Layer 8 of a small transformer language model trained on English Wikipedia (16 layers, counted from 0, width 128).
A neuron adds its activation times its output weights to the MLP's output. To switch it off is to set its activation to zero at one token and run the rest of the model.

Output weights of the MLP neurons that the questions are about. A number n stands for (n - 128) times 0.00071.
n23: 152, 49, 92, 94, 242, 148, 62, 157, 159, 98, 141, 116, 73, 150, 167, 151, 172, 128, 110, 129, 123, 136, 97, 111, 114, 94, 126, 121, 103, 173, 152, 186, 179, 96, 86, 173, 165, 73, 108, 163, 187, 164, 114, 126, 138, 151, 152, 58, 173, 161, 123, 157, 130, 172, 142, 172, 139, 106, 124, 165, 163, 217, 173, 112, 140, 118, 87, 151, 122, 116, 81, 149, 141, 125, 135, 146, 90, 105, 122, 139, 103, 135, 115, 198, 50, 70, 115, 29, 120, 202, 157, 116, 149, 129, 106, 106, 100, 111, 127, 70, 99, 172, 198, 110, 155, 186, 152, 102, 87, 134, 112, 118, 107, 134, 165, 131, 89, 127, 127, 146, 221, 133, 155, 144, 149, 99, 148, 137
n90: 127, 110, 147, 169, 179, 133, 243, 93, 116, 107, 112, 103, 60, 192, 116, 70, 99, 134, 125, 164, 130, 176, 95, 109, 204, 109, 120, 138, 119, 210, 158, 157, 117, 81, 134, 117, 129, 168, 170, 189, 91, 142, 139, 120, 147, 143, 104, 130, 104, 28, 67, 175, 115, 153, 63, 108, 91, 97, 158, 147, 141, 141, 132, 143, 102, 169, 78, 100, 53, 113, 110, 95, 135, 191, 28, 78, 159, 129, 113, 97, 152, 116, 204, 114, 113, 137, 117, 165, 73, 185, 137, 111, 146, 67, 148, 105, 125, 143, 107, 142, 147, 124, 76, 105, 213, 161, 137, 165, 160, 160, 78, 108, 74, 148, 120, 153, 100, 183, 121, 108, 117, 113, 150, 107, 119, 109, 158, 150
n123: 93, 158, 137, 75, 34, 95, 227, 69, 144, 149, 163, 116, 152, 138, 104, 74, 59, 139, 90, 155, 121, 101, 167, 122, 101, 90, 149, 148, 131, 97, 165, 106, 75, 104, 163, 123, 159, 88, 123, 65, 161, 124, 99, 166, 176, 169, 106, 126, 78, 197, 141, 127, 164, 126, 116, 139, 130, 134, 135, 133, 191, 134, 126, 175, 183, 161, 144, 231, 190, 154, 69, 96, 119, 133, 126, 135, 109, 62, 121, 86, 104, 75, 129, 114, 186, 100, 140, 142, 125, 143, 150, 78, 139, 230, 86, 78, 144, 167, 131, 154, 132, 91, 113, 63, 174, 65, 83, 155, 131, 115, 86, 129, 135, 115, 205, 96, 167, 153, 169, 118, 93, 130, 86, 133, 119, 171, 99, 104
n143: 87, 165, 119, 143, 150, 109, 108, 95, 119, 136, 149, 147, 106, 105, 162, 116, 172, 177, 123, 96, 94, 128, 174, 113, 156, 156, 175, 95, 173, 103, 58, 56, 198, 168, 115, 161, 91, 150, 131, 118, 144, 137, 196, 155, 81, 125, 47, 105, 157, 123, 87, 102, 102, 152, 146, 120, 78, 174, 79, 126, 122, 85, 39, 217, 108, 99, 127, 185, 96, 134, 110, 178, 171, 160, 123, 114, 95, 66, 157, 75, 92, 128, 115, 209, 73, 135, 155, 155, 124, 100, 160, 104, 172, 157, 119, 111, 106, 100, 148, 180, 167, 148, 45, 104, 96, 170, 124, 118, 186, 65, 169, 101, 154, 104, 93, 43, 92, 77, 63, 86, 98, 188, 150, 205, 141, 153, 101, 111
n184: 170, 174, 120, 31, 110, 129, 158, 135, 150, 146, 83, 93, 170, 148, 154, 99, 185, 137, 94, 63, 137, 151, 178, 123, 107, 119, 125, 82, 140, 164, 81, 85, 78, 161, 122, 141, 204, 83, 84, 107, 117, 40, 111, 95, 60, 99, 138, 151, 172, 212, 59, 146, 146, 131, 156, 122, 132, 108, 154, 119, 80, 56, 127, 195, 134, 105, 116, 147, 181, 126, 164, 189, 77, 179, 108, 70, 177, 222, 128, 111, 90, 214, 79, 103, 141, 125, 129, 106, 163, 99, 96, 156, 118, 106, 156, 159, 101, 144, 142, 183, 100, 131, 126, 156, 114, 174, 140, 80, 163, 121, 108, 103, 151, 138, 129, 145, 155, 180, 79, 172, 91, 55, 165, 158, 122, 86, 170, 73
n267: 144, 205, 126, 140, 113, 157, 174, 53, 140, 118, 84, 96, 155, 196, 139, 137, 150, 127, 121, 142, 111, 121, 141, 109, 152, 152, 102, 209, 59, 75, 150, 192, 143, 75, 125, 126, 114, 143, 136, 56, 51, 102, 89, 167, 127, 129, 188, 98, 120, 95, 112, 105, 155, 76, 42, 70, 142, 127, 179, 148, 136, 146, 108, 169, 162, 163, 94, 126, 130, 93, 131, 63, 161, 113, 185, 186, 40, 137, 156, 164, 179, 182, 133, 168, 107, 105, 172, 88, 71, 158, 133, 166, 131, 127, 111, 180, 119, 200, 125, 74, 148, 92, 107, 173, 123, 177, 187, 188, 123, 132, 133, 126, 160, 120, 176, 82, 158, 155, 145, 103, 72, 130, 154, 109, 98, 106, 118, 152
n277: 132, 117, 126, 166, 127, 95, 186, 98, 153, 122, 166, 63, 90, 139, 121, 100, 197, 137, 159, 97, 91, 84, 134, 139, 116, 128, 126, 107, 213, 44, 29, 141, 124, 112, 86, 84, 173, 85, 114, 179, 106, 100, 174, 105, 162, 122, 142, 154, 86, 83, 125, 178, 135, 139, 124, 138, 192, 98, 120, 104, 153, 110, 92, 132, 127, 137, 140, 151, 241, 151, 81, 122, 141, 48, 83, 109, 119, 85, 139, 76, 92, 67, 139, 33, 87, 149, 144, 136, 191, 88, 134, 96, 72, 113, 109, 176, 147, 111, 150, 77, 138, 115, 171, 63, 101, 171, 216, 54, 154, 90, 70, 119, 181, 103, 119, 116, 160, 69, 98, 152, 145, 99, 109, 106, 75, 54, 96, 128
n286: 53, 174, 144, 128, 120, 155, 142, 162, 78, 155, 175, 137, 83, 127, 132, 121, 54, 102, 84, 69, 131, 152, 150, 95, 236, 65, 109, 95, 73, 143, 108, 133, 130, 143, 171, 180, 100, 79, 97, 88, 107, 134, 177, 186, 109, 41, 155, 127, 143, 57, 90, 140, 150, 80, 108, 110, 142, 136, 107, 128, 81, 157, 144, 168, 148, 165, 106, 56, 145, 94, 124, 88, 133, 160, 109, 182, 138, 114, 130, 159, 124, 180, 156, 134, 201, 126, 138, 101, 180, 121, 195, 157, 187, 121, 157, 127, 145, 119, 146, 173, 119, 189, 84, 60, 104, 162, 166, 189, 99, 123, 121, 115, 88, 142, 87, 189, 129, 173, 112, 115, 16, 160, 67, 127, 53, 70, 179, 118
n302: 156, 130, 125, 77, 155, 131, 124, 149, 147, 70, 129, 182, 96, 137, 156, 144, 159, 33, 110, 129, 90, 135, 105, 214, 155, 124, 134, 142, 121, 114, 124, 65, 239, 25, 146, 107, 137, 68, 194, 145, 125, 135, 104, 151, 141, 108, 125, 164, 136, 116, 145, 169, 158, 81, 122, 137, 164, 79, 119, 42, 122, 68, 103, 143, 94, 143, 168, 58, 89, 96, 130, 98, 106, 108, 122, 186, 178, 235, 154, 159, 68, 135, 78, 114, 77, 162, 164, 63, 158, 114, 111, 105, 111, 76, 88, 159, 196, 168, 130, 62, 142, 172, 126, 119, 22, 167, 59, 144, 122, 145, 109, 141, 113, 99, 126, 121, 120, 180, 184, 142, 110, 109, 112, 137, 132, 69, 67, 154
n314: 116, 76, 126, 188, 132, 202, 127, 129, 145, 200, 116, 209, 182, 89, 84, 84, 153, 124, 90, 99, 76, 132, 112, 102, 128, 143, 211, 87, 70, 146, 168, 104, 195, 133, 125, 166, 91, 152, 92, 142, 216, 179, 146, 149, 75, 173, 116, 151, 140, 68, 178, 184, 108, 180, 128, 167, 109, 80, 83, 49, 157, 102, 102, 204, 55, 98, 80, 156, 97, 124, 172, 79, 93, 165, 153, 166, 157, 107, 72, 101, 174, 146, 56, 146, 129, 104, 86, 178, 96, 84, 147, 149, 184, 91, 220, 140, 109, 172, 99, 190, 89, 137, 148, 75, 188, 160, 173, 78, 123, 75, 111, 133, 136, 152, 110, 115, 129, 69, 134, 100, 130, 169, 103, 167, 171, 100, 183, 120
n343: 166, 109, 85, 222, 143, 154, 147, 173, 106, 172, 203, 80, 172, 76, 67, 113, 113, 110, 68, 126, 146, 183, 145, 200, 108, 96, 137, 105, 124, 115, 88, 110, 141, 91, 156, 143, 146, 101, 176, 159, 196, 120, 148, 75, 66, 108, 153, 160, 84, 75, 142, 141, 106, 143, 153, 189, 184, 150, 53, 79, 149, 88, 138, 115, 74, 126, 82, 173, 91, 128, 162, 135, 117, 128, 79, 193, 112, 135, 126, 114, 151, 155, 176, 108, 182, 112, 140, 249, 125, 185, 48, 144, 110, 80, 101, 128, 82, 209, 98, 56, 146, 193, 68, 156, 188, 133, 137, 180, 164, 146, 81, 177, 102, 211, 99, 140, 88, 167, 88, 154, 92, 191, 95, 141, 93, 142, 210, 105
n367: 75, 141, 132, 89, 136, 111, 142, 155, 113, 87, 120, 108, 133, 35, 96, 112, 134, 152, 123, 122, 142, 199, 52, 124, 90, 99, 180, 139, 165, 63, 157, 159, 111, 133, 85, 226, 151, 159, 237, 146, 157, 82, 100, 223, 186, 116, 202, 113, 201, 135, 133, 96, 161, 203, 48, 78, 106, 83, 225, 195, 96, 116, 98, 162, 135, 141, 223, 90, 94, 90, 139, 169, 157, 182, 193, 133, 109, 151, 91, 138, 177, 123, 59, 127, 111, 119, 179, 137, 137, 104, 159, 116, 36, 102, 160, 85, 108, 123, 99, 115, 226, 57, 108, 95, 179, 13, 49, 129, 103, 166, 140, 173, 126, 115, 147, 98, 90, 110, 114, 154, 120, 140, 91, 149, 147, 149, 174, 137
n374: 91, 183, 167, 178, 179, 97, 118, 100, 141, 80, 150, 93, 136, 167, 133, 125, 160, 131, 100, 104, 64, 194, 175, 165, 97, 83, 147, 110, 159, 132, 151, 158, 81, 132, 142, 196, 119, 80, 128, 144, 96, 154, 68, 106, 133, 186, 81, 104, 166, 126, 141, 150, 148, 159, 141, 88, 189, 121, 161, 137, 208, 144, 138, 66, 133, 119, 91, 134, 122, 127, 177, 72, 182, 70, 77, 142, 120, 103, 107, 126, 139, 128, 137, 129, 65, 147, 131, 174, 109, 97, 67, 152, 132, 143, 91, 100, 97, 163, 108, 158, 96, 67, 113, 49, 123, 92, 149, 134, 107, 85, 220, 131, 57, 155, 93, 101, 176, 119, 46, 65, 127, 126, 176, 160, 221, 106, 89, 96
n399: 187, 155, 53, 124, 69, 134, 189, 121, 154, 157, 124, 142, 94, 149, 142, 83, 74, 139, 143, 176, 116, 72, 158, 44, 114, 122, 117, 204, 202, 183, 189, 150, 128, 151, 116, 187, 37, 186, 93, 78, 140, 128, 168, 85, 159, 89, 50, 177, 193, 149, 61, 179, 134, 114, 94, 123, 147, 112, 132, 133, 152, 112, 171, 149, 157, 112, 147, 160, 69, 41, 171, 133, 148, 69, 132, 138, 129, 82, 40, 87, 150, 127, 113, 96, 143, 163, 144, 199, 105, 110, 134, 146, 74, 154, 182, 144, 173, 112, 63, 89, 80, 113, 117, 113, 108, 103, 230, 128, 133, 46, 168, 105, 95, 22, 139, 132, 103, 122, 129, 129, 127, 174, 128, 180, 114, 129, 98, 42
n464: 86, 114, 120, 145, 72, 142, 70, 111, 156, 111, 216, 91, 219, 151, 129, 58, 106, 222, 137, 139, 200, 142, 90, 151, 187, 111, 114, 88, 94, 172, 94, 191, 105, 86, 174, 123, 134, 138, 168, 75, 149, 129, 171, 100, 193, 138, 135, 145, 177, 56, 117, 141, 217, 115, 98, 192, 176, 131, 107, 110, 162, 125, 103, 196, 170, 126, 120, 110, 99, 66, 121, 63, 166, 90, 128, 77, 139, 158, 44, 113, 114, 133, 60, 129, 140, 141, 89, 165, 171, 130, 170, 63, 142, 137, 94, 168, 174, 196, 84, 134, 216, 157, 198, 87, 133, 100, 164, 79, 115, 165, 162, 97, 140, 148, 57, 63, 102, 142, 222, 74, 143, 99, 223, 165, 191, 103, 156, 146
n503: 84, 140, 150, 147, 124, 118, 69, 19, 144, 116, 157, 133, 112, 145, 163, 68, 110, 86, 100, 152, 176, 81, 145, 161, 195, 156, 130, 77, 91, 118, 144, 141, 103, 126, 101, 52, 156, 137, 217, 151, 84, 89, 134, 170, 149, 172, 118, 103, 65, 156, 113, 134, 120, 153, 75, 125, 154, 97, 120, 151, 140, 123, 123, 118, 104, 95, 120, 82, 178, 99, 117, 162, 120, 33, 85, 151, 84, 125, 125, 128, 118, 126, 102, 150, 177, 133, 122, 153, 131, 121, 171, 136, 140, 180, 130, 75, 16, 180, 120, 155, 116, 144, 167, 150, 142, 109, 103, 119, 134, 136, 54, 75, 95, 145, 78, 120, 95, 138, 152, 130, 113, 119, 173, 139, 151, 187, 114, 134

Each question names a token from some text and the token that comes next. It shows the activations a of the neurons there, in the order above. A number n stands for (n - 128) times 0.087.

Then comes g, the gradient of the next token's log-probability with respect to the MLP's output, scaled to length 1. A neuron's effect is roughly proportional to its activation times (output weights . g). A number n stands for (n - 128) times 0.003.

"o", then " K"
a: 126, 128, 122, 128, 136, 161, 131, 125, 172, 124, 127, 133, 129, 131, 124, 130
g: 138, 188, 110, 126, 134, 165, 168, 103, 101, 124, 110, 112, 116, 144, 165, 85, 162, 97, 118, 111, 130, 99, 134, 118, 139, 107, 156, 136, 162, 112, 138, 138, 162, 133, 121, 124, 134, 114, 95, 93, 129, 146, 174, 68, 129, 102, 146, 134, 77, 134, 89, 175, 132, 146, 95, 107, 127, 170, 120, 100, 129, 106, 119, 117, 99, 164, 98, 126, 142, 130, 151, 119, 137, 95, 200, 148, 92, 92, 212, 111, 136, 112, 184, 92, 81, 101, 130, 127, 154, 92, 96, 111, 85, 91, 141, 136, 115, 112, 174, 108, 104, 150, 126, 133, 127, 128, 43, 141, 141, 163, 163, 119, 142, 118, 220, 114, 102, 87, 156, 138, 174, 121, 130, 71, 142, 167, 131, 93
Which neuron, switched off, lowers the next token's probability most? n267

"th", then " of"
a: 128, 132, 131, 128, 125, 128, 128, 128, 129, 133, 124, 122, 148, 129, 129, 132
g: 155, 120, 133, 136, 118, 150, 146, 110, 123, 92, 129, 152, 118, 78, 176, 155, 132, 128, 89, 114, 159, 126, 168, 65, 106, 117, 149, 122, 167, 137, 147, 110, 131, 121, 104, 160, 64, 119, 113, 177, 92, 64, 186, 136, 159, 98, 142, 125, 118, 65, 153, 120, 138, 115, 99, 137, 111, 106, 157, 108, 177, 90, 125, 141, 140, 102, 135, 123, 105, 130, 162, 176, 138, 164, 179, 100, 129, 167, 140, 82, 146, 80, 120, 130, 131, 164, 97, 124, 94, 121, 164, 136, 151, 104, 156, 165, 196, 111, 177, 183, 102, 148, 111, 162, 114, 139, 138, 116, 109, 112, 117, 124, 173, 158, 106, 182, 72, 85, 155, 97, 167, 142, 145, 127, 121, 62, 124, 153
Which neuron, switched off, raises the next token's probability most? n374

" 5", then "."
a: 162, 133, 129, 135, 125, 127, 124, 128, 130, 131, 129, 125, 136, 130, 127, 131
g: 127, 141, 55, 102, 134, 155, 101, 130, 153, 120, 98, 151, 100, 107, 170, 142, 118, 101, 118, 207, 98, 115, 135, 138, 134, 105, 76, 162, 133, 91, 98, 147, 93, 146, 132, 110, 160, 184, 102, 141, 120, 162, 125, 131, 160, 120, 152, 131, 121, 125, 124, 162, 116, 141, 150, 110, 131, 82, 72, 74, 86, 152, 158, 151, 104, 128, 184, 123, 123, 146, 158, 70, 159, 173, 65, 116, 123, 177, 114, 124, 117, 126, 94, 169, 128, 160, 118, 127, 118, 139, 137, 149, 126, 143, 138, 166, 114, 173, 75, 115, 113, 172, 175, 140, 104, 169, 137, 160, 113, 130, 98, 129, 137, 150, 161, 89, 106, 118, 84, 121, 124, 128, 183, 104, 59, 152, 173, 72
Which neuron, switched off, lowers the next token's probability most? n23

" land", then ","
a: 128, 129, 51, 128, 124, 135, 131, 131, 129, 118, 128, 128, 128, 127, 130, 21
g: 107, 120, 159, 85, 150, 23, 136, 131, 118, 97, 119, 131, 151, 100, 129, 122, 104, 151, 135, 75, 89, 122, 92, 172, 130, 98, 106, 137, 115, 162, 99, 132, 82, 88, 115, 179, 76, 102, 107, 102, 110, 126, 127, 139, 155, 142, 98, 152, 143, 137, 126, 156, 152, 130, 161, 85, 123, 151, 100, 175, 128, 125, 133, 141, 108, 120, 150, 123, 133, 136, 95, 99, 88, 153, 126, 129, 112, 138, 140, 179, 111, 121, 127, 70, 137, 128, 90, 151, 137, 166, 162, 120, 138, 143, 119, 67, 122, 178, 119, 142, 80, 116, 129, 93, 135, 133, 186, 98, 115, 71, 81, 182, 138, 137, 121, 137, 169, 100, 126, 154, 127, 129, 103, 68, 92, 34, 139, 158
Which neuron, switched off, lowers the next token's probability most? n503

"id", then "th"
a: 119, 127, 127, 126, 127, 130, 138, 124, 136, 127, 128, 134, 159, 126, 126, 134
g: 119, 120, 113, 101, 93, 83, 168, 80, 113, 134, 128, 161, 153, 98, 153, 194, 132, 160, 130, 156, 142, 153, 131, 121, 93, 130, 141, 160, 110, 138, 183, 149, 134, 105, 108, 66, 83, 139, 134, 122, 156, 113, 82, 76, 135, 97, 177, 134, 170, 108, 130, 124, 112, 139, 185, 124, 153, 58, 116, 152, 157, 91, 149, 94, 83, 128, 118, 144, 125, 151, 188, 147, 110, 87, 178, 114, 125, 153, 79, 127, 118, 88, 113, 103, 138, 97, 100, 168, 128, 176, 125, 135, 111, 99, 128, 159, 156, 87, 156, 104, 108, 168, 96, 136, 101, 131, 197, 111, 118, 132, 139, 65, 105, 107, 147, 151, 111, 170, 146, 116, 73, 114, 127, 121, 129, 183, 154, 113
Which neuron, switched off, raises the next token's probability most? n374

"ed", then " in"
a: 134, 100, 124, 133, 134, 125, 117, 131, 123, 123, 83, 128, 127, 118, 135, 128
g: 86, 113, 114, 111, 129, 147, 167, 157, 75, 162, 120, 144, 146, 157, 179, 115, 81, 134, 124, 94, 146, 157, 136, 170, 89, 82, 99, 125, 96, 129, 185, 168, 148, 91, 137, 121, 142, 165, 163, 148, 120, 98, 165, 164, 46, 117, 119, 151, 122, 115, 193, 110, 83, 133, 140, 142, 163, 140, 132, 161, 114, 161, 132, 128, 170, 163, 128, 153, 126, 126, 112, 162, 152, 148, 107, 126, 60, 100, 90, 102, 160, 137, 133, 165, 137, 160, 117, 128, 125, 104, 100, 147, 129, 145, 100, 96, 128, 85, 145, 146, 165, 70, 119, 123, 165, 113, 135, 128, 139, 97, 174, 136, 133, 155, 107, 158, 153, 159, 103, 106, 21, 108, 135, 90, 119, 165, 154, 117
Which neuron, switched off, lowers the next token's probability most? n277

" show", then " their"
a: 129, 56, 121, 139, 126, 127, 128, 128, 124, 128, 131, 129, 127, 127, 133, 129
g: 169, 86, 136, 100, 141, 70, 111, 87, 107, 132, 178, 141, 192, 138, 117, 100, 125, 125, 126, 114, 180, 92, 192, 183, 77, 178, 178, 148, 104, 140, 98, 141, 106, 141, 117, 181, 120, 130, 96, 136, 142, 120, 62, 66, 144, 114, 178, 97, 114, 113, 126, 116, 79, 87, 152, 110, 137, 108, 133, 127, 90, 124, 151, 135, 140, 163, 119, 94, 135, 184, 137, 113, 122, 111, 140, 127, 173, 137, 112, 126, 112, 160, 140, 149, 139, 140, 116, 163, 99, 59, 116, 135, 158, 132, 160, 136, 99, 143, 75, 109, 153, 113, 139, 133, 138, 116, 134, 77, 146, 111, 69, 113, 114, 104, 139, 173, 99, 114, 149, 187, 178, 123, 144, 106, 152, 130, 91, 95
Which neuron, switched off, lowers the next token's probability most? n90

"med", then " with"
a: 129, 123, 121, 134, 127, 130, 131, 130, 125, 127, 193, 124, 144, 122, 127, 128
g: 196, 148, 117, 116, 99, 158, 183, 161, 211, 118, 114, 118, 105, 162, 127, 198, 204, 94, 145, 214, 161, 174, 155, 132, 112, 103, 110, 148, 175, 129, 87, 76, 108, 123, 79, 129, 122, 115, 123, 129, 113, 86, 189, 130, 113, 130, 156, 105, 138, 131, 94, 116, 117, 144, 116, 149, 125, 132, 166, 123, 123, 142, 133, 144, 117, 165, 125, 101, 116, 122, 133, 94, 170, 112, 130, 182, 60, 157, 111, 125, 102, 119, 135, 123, 123, 119, 90, 116, 126, 148, 122, 108, 129, 146, 167, 180, 133, 80, 96, 93, 96, 155, 147, 98, 122, 111, 160, 80, 96, 148, 155, 120, 107, 132, 114, 154, 164, 104, 127, 106, 121, 111, 166, 139, 152, 98, 88, 142
Which neuron, switched off, raises the next token's probability most? n343

"aster", then " g"
a: 130, 109, 138, 103, 132, 128, 129, 129, 119, 100, 125, 156, 124, 129, 70, 131
g: 130, 134, 145, 175, 158, 203, 156, 142, 134, 148, 125, 143, 119, 114, 69, 91, 110, 111, 136, 109, 147, 98, 106, 114, 126, 175, 120, 104, 148, 145, 177, 109, 140, 111, 94, 162, 105, 141, 165, 135, 86, 153, 170, 152, 163, 81, 109, 96, 108, 136, 140, 134, 136, 119, 71, 172, 108, 178, 124, 171, 169, 154, 121, 123, 100, 142, 129, 131, 150, 215, 132, 136, 69, 95, 101, 99, 160, 111, 141, 59, 119, 127, 135, 91, 125, 99, 114, 135, 89, 126, 152, 154, 118, 88, 113, 151, 117, 157, 110, 110, 112, 125, 49, 105, 148, 155, 126, 142, 127, 117, 164, 106, 77, 103, 155, 103, 172, 197, 111, 104, 143, 149, 79, 128, 118, 140, 86, 130
Which neuron, switched off, raises the next token's probability most? n90

"sh", then "aw"
a: 136, 130, 98, 125, 127, 137, 84, 126, 127, 125, 127, 126, 122, 127, 131, 129
g: 208, 139, 141, 135, 182, 163, 137, 139, 92, 113, 76, 114, 115, 110, 83, 157, 120, 138, 104, 86, 117, 178, 164, 110, 121, 138, 147, 155, 119, 156, 143, 157, 129, 126, 119, 93, 126, 96, 122, 82, 128, 145, 97, 98, 138, 101, 90, 116, 122, 115, 136, 123, 128, 187, 117, 155, 115, 173, 145, 180, 166, 114, 76, 107, 101, 138, 155, 109, 88, 124, 75, 161, 128, 123, 168, 108, 156, 138, 112, 183, 192, 138, 180, 83, 58, 175, 124, 139, 141, 115, 157, 120, 158, 125, 62, 145, 108, 120, 147, 160, 95, 141, 124, 164, 119, 154, 111, 115, 140, 143, 140, 150, 156, 116, 101, 158, 179, 124, 126, 122, 87, 137, 107, 124, 110, 110, 192, 185
Which neuron, switched off, lowers the next token's probability most? n123

" can", then " e"
a: 126, 136, 127, 119, 123, 130, 106, 127, 127, 129, 107, 24, 120, 127, 130, 126
g: 101, 71, 127, 129, 187, 91, 89, 116, 106, 106, 139, 94, 168, 125, 147, 193, 126, 140, 167, 93, 141, 195, 131, 65, 165, 146, 150, 87, 153, 169, 104, 139, 152, 142, 104, 107, 116, 153, 171, 94, 138, 128, 66, 106, 128, 118, 85, 180, 166, 138, 110, 199, 183, 78, 95, 130, 114, 168, 93, 96, 141, 149, 124, 158, 100, 140, 131, 160, 118, 133, 146, 150, 181, 89, 97, 120, 157, 145, 126, 149, 105, 115, 94, 153, 85, 95, 140, 142, 146, 143, 151, 118, 153, 124, 99, 201, 129, 157, 161, 125, 103, 102, 120, 76, 127, 123, 160, 163, 136, 117, 97, 113, 154, 132, 129, 130, 151, 126, 75, 113, 124, 143, 112, 139, 153, 114, 95, 143
Which neuron, switched off, lowers the next token's probability most? n367

"i", then "ations"
a: 128, 127, 100, 170, 139, 132, 125, 125, 128, 141, 125, 127, 137, 129, 127, 133
g: 114, 80, 112, 173, 117, 59, 197, 109, 120, 117, 118, 148, 108, 94, 124, 105, 64, 162, 97, 84, 71, 103, 88, 100, 180, 117, 184, 145, 127, 89, 139, 154, 140, 162, 154, 142, 162, 118, 120, 154, 146, 133, 133, 168, 112, 126, 106, 137, 192, 74, 109, 162, 132, 70, 159, 159, 56, 157, 137, 192, 120, 69, 59, 94, 100, 119, 128, 129, 130, 114, 104, 136, 127, 139, 106, 95, 148, 171, 158, 120, 104, 130, 143, 121, 138, 123, 142, 93, 148, 86, 130, 109, 135, 134, 145, 68, 110, 106, 138, 147, 130, 130, 166, 107, 169, 124, 141, 113, 132, 147, 134, 74, 157, 116, 99, 115, 122, 154, 102, 132, 157, 116, 91, 122, 130, 132, 118, 137
Which neuron, switched off, lowers the next token's probability most? n143

" k", then "H"
a: 121, 131, 130, 127, 199, 127, 128, 128, 128, 129, 124, 126, 128, 130, 127, 131
g: 134, 120, 116, 132, 106, 103, 147, 151, 172, 146, 135, 89, 136, 101, 113, 65, 135, 116, 100, 100, 211, 126, 129, 124, 123, 114, 220, 122, 166, 100, 118, 100, 170, 180, 120, 94, 108, 107, 144, 139, 119, 146, 108, 92, 148, 116, 104, 96, 144, 89, 124, 72, 134, 118, 115, 131, 99, 84, 130, 72, 114, 180, 146, 114, 103, 103, 159, 104, 90, 101, 112, 174, 151, 127, 126, 140, 95, 105, 122, 171, 145, 106, 153, 113, 97, 117, 167, 101, 87, 168, 148, 124, 146, 96, 115, 61, 103, 119, 113, 119, 109, 114, 137, 114, 117, 174, 140, 134, 85, 64, 69, 120, 137, 147, 119, 60, 92, 96, 148, 133, 88, 147, 131, 120, 71, 106, 135, 141
Which neuron, switched off, raises the next token's probability most? n184

" and", then " had"
a: 127, 133, 129, 127, 135, 130, 131, 130, 126, 127, 123, 131, 124, 130, 117, 126
g: 133, 113, 137, 123, 129, 122, 97, 184, 144, 190, 134, 118, 136, 112, 87, 163, 176, 129, 108, 113, 44, 113, 152, 141, 35, 121, 116, 119, 90, 95, 210, 115, 136, 104, 160, 133, 150, 124, 122, 87, 113, 87, 136, 88, 96, 110, 132, 167, 196, 162, 107, 130, 147, 145, 160, 149, 135, 112, 150, 139, 136, 111, 123, 122, 110, 111, 161, 175, 119, 115, 141, 136, 100, 167, 111, 147, 174, 121, 105, 70, 158, 146, 144, 146, 63, 107, 145, 97, 155, 90, 132, 132, 133, 131, 163, 117, 125, 59, 102, 117, 134, 112, 138, 142, 138, 106, 145, 150, 116, 117, 97, 130, 143, 205, 177, 60, 125, 136, 127, 148, 130, 138, 112, 145, 102, 97, 115, 110
Which neuron, switched off, lowers the next token's probability most? n464

"adio", then " organ"
a: 128, 128, 125, 125, 153, 129, 126, 127, 123, 126, 127, 139, 158, 114, 123, 78
g: 59, 134, 136, 168, 178, 163, 145, 110, 116, 119, 114, 150, 143, 93, 72, 146, 129, 124, 125, 167, 117, 116, 161, 154, 131, 111, 141, 131, 85, 120, 89, 128, 101, 121, 78, 142, 184, 135, 113, 128, 95, 46, 129, 108, 124, 82, 95, 114, 101, 149, 98, 94, 104, 118, 94, 184, 140, 228, 133, 103, 215, 167, 114, 136, 130, 137, 113, 64, 159, 143, 95, 104, 104, 119, 165, 109, 134, 153, 141, 84, 125, 185, 120, 116, 158, 134, 112, 116, 151, 112, 142, 152, 136, 137, 68, 135, 100, 156, 124, 127, 138, 144, 54, 142, 131, 116, 88, 121, 114, 147, 108, 177, 122, 118, 127, 129, 135, 157, 160, 110, 95, 123, 114, 128, 125, 99, 131, 146
Which neuron, switched off, lowers the next token's probability most? n399

"ack", then "s"
a: 132, 120, 125, 131, 182, 129, 126, 130, 122, 126, 128, 129, 121, 135, 116, 100
g: 170, 96, 112, 128, 124, 120, 110, 135, 166, 104, 118, 122, 70, 142, 106, 119, 84, 138, 143, 99, 148, 81, 95, 156, 138, 134, 132, 105, 152, 159, 106, 150, 106, 114, 120, 116, 146, 74, 132, 123, 160, 114, 125, 183, 105, 150, 176, 132, 77, 111, 102, 154, 130, 90, 142, 128, 155, 119, 130, 134, 116, 91, 123, 125, 171, 123, 89, 150, 130, 106, 212, 106, 153, 148, 132, 93, 163, 140, 104, 218, 103, 111, 160, 98, 195, 119, 158, 151, 134, 130, 100, 136, 77, 105, 83, 144, 93, 148, 91, 195, 149, 139, 204, 137, 125, 168, 164, 77, 81, 117, 127, 111, 144, 116, 156, 101, 142, 124, 100, 162, 116, 158, 185, 124, 145, 110, 124, 127
Which neuron, switched off, lowers the next token's probability most? n184

" or", then " there"
a: 179, 131, 130, 145, 129, 132, 123, 127, 131, 125, 123, 124, 129, 128, 127, 147
g: 182, 131, 103, 113, 128, 92, 97, 124, 183, 158, 99, 109, 100, 149, 121, 165, 113, 204, 85, 143, 116, 65, 150, 99, 108, 189, 106, 142, 153, 137, 103, 124, 131, 117, 102, 136, 138, 161, 101, 192, 131, 89, 152, 48, 128, 141, 170, 145, 97, 181, 135, 175, 61, 139, 145, 169, 124, 96, 142, 96, 111, 148, 145, 120, 149, 175, 148, 112, 147, 137, 117, 122, 71, 109, 94, 71, 113, 120, 80, 143, 126, 110, 119, 106, 137, 156, 126, 98, 106, 139, 166, 153, 103, 109, 123, 92, 125, 92, 120, 151, 96, 89, 154, 158, 136, 117, 142, 86, 105, 120, 105, 125, 148, 92, 128, 93, 114, 187, 124, 119, 177, 142, 142, 105, 92, 119, 135, 156
Which neuron, switched off, lowers the next token's probability most? n23

"ar", then " m"
a: 120, 123, 127, 132, 131, 129, 37, 127, 126, 128, 115, 129, 128, 127, 120, 131
g: 121, 94, 73, 148, 149, 174, 194, 95, 153, 126, 91, 134, 158, 111, 99, 135, 129, 134, 161, 128, 173, 143, 137, 143, 75, 103, 98, 148, 154, 111, 146, 109, 159, 103, 151, 97, 76, 168, 144, 134, 127, 140, 40, 166, 105, 104, 121, 162, 129, 121, 144, 142, 96, 136, 120, 174, 168, 144, 147, 158, 118, 159, 125, 87, 138, 151, 74, 124, 101, 129, 146, 129, 129, 116, 92, 162, 147, 151, 151, 144, 115, 134, 125, 153, 107, 157, 71, 71, 135, 129, 121, 92, 149, 145, 76, 88, 66, 89, 119, 97, 172, 134, 135, 78, 104, 60, 96, 118, 113, 153, 120, 87, 97, 149, 102, 176, 118, 151, 115, 143, 116, 126, 79, 177, 108, 115, 106, 145
Which neuron, switched off, lowers the next token's probability most? n277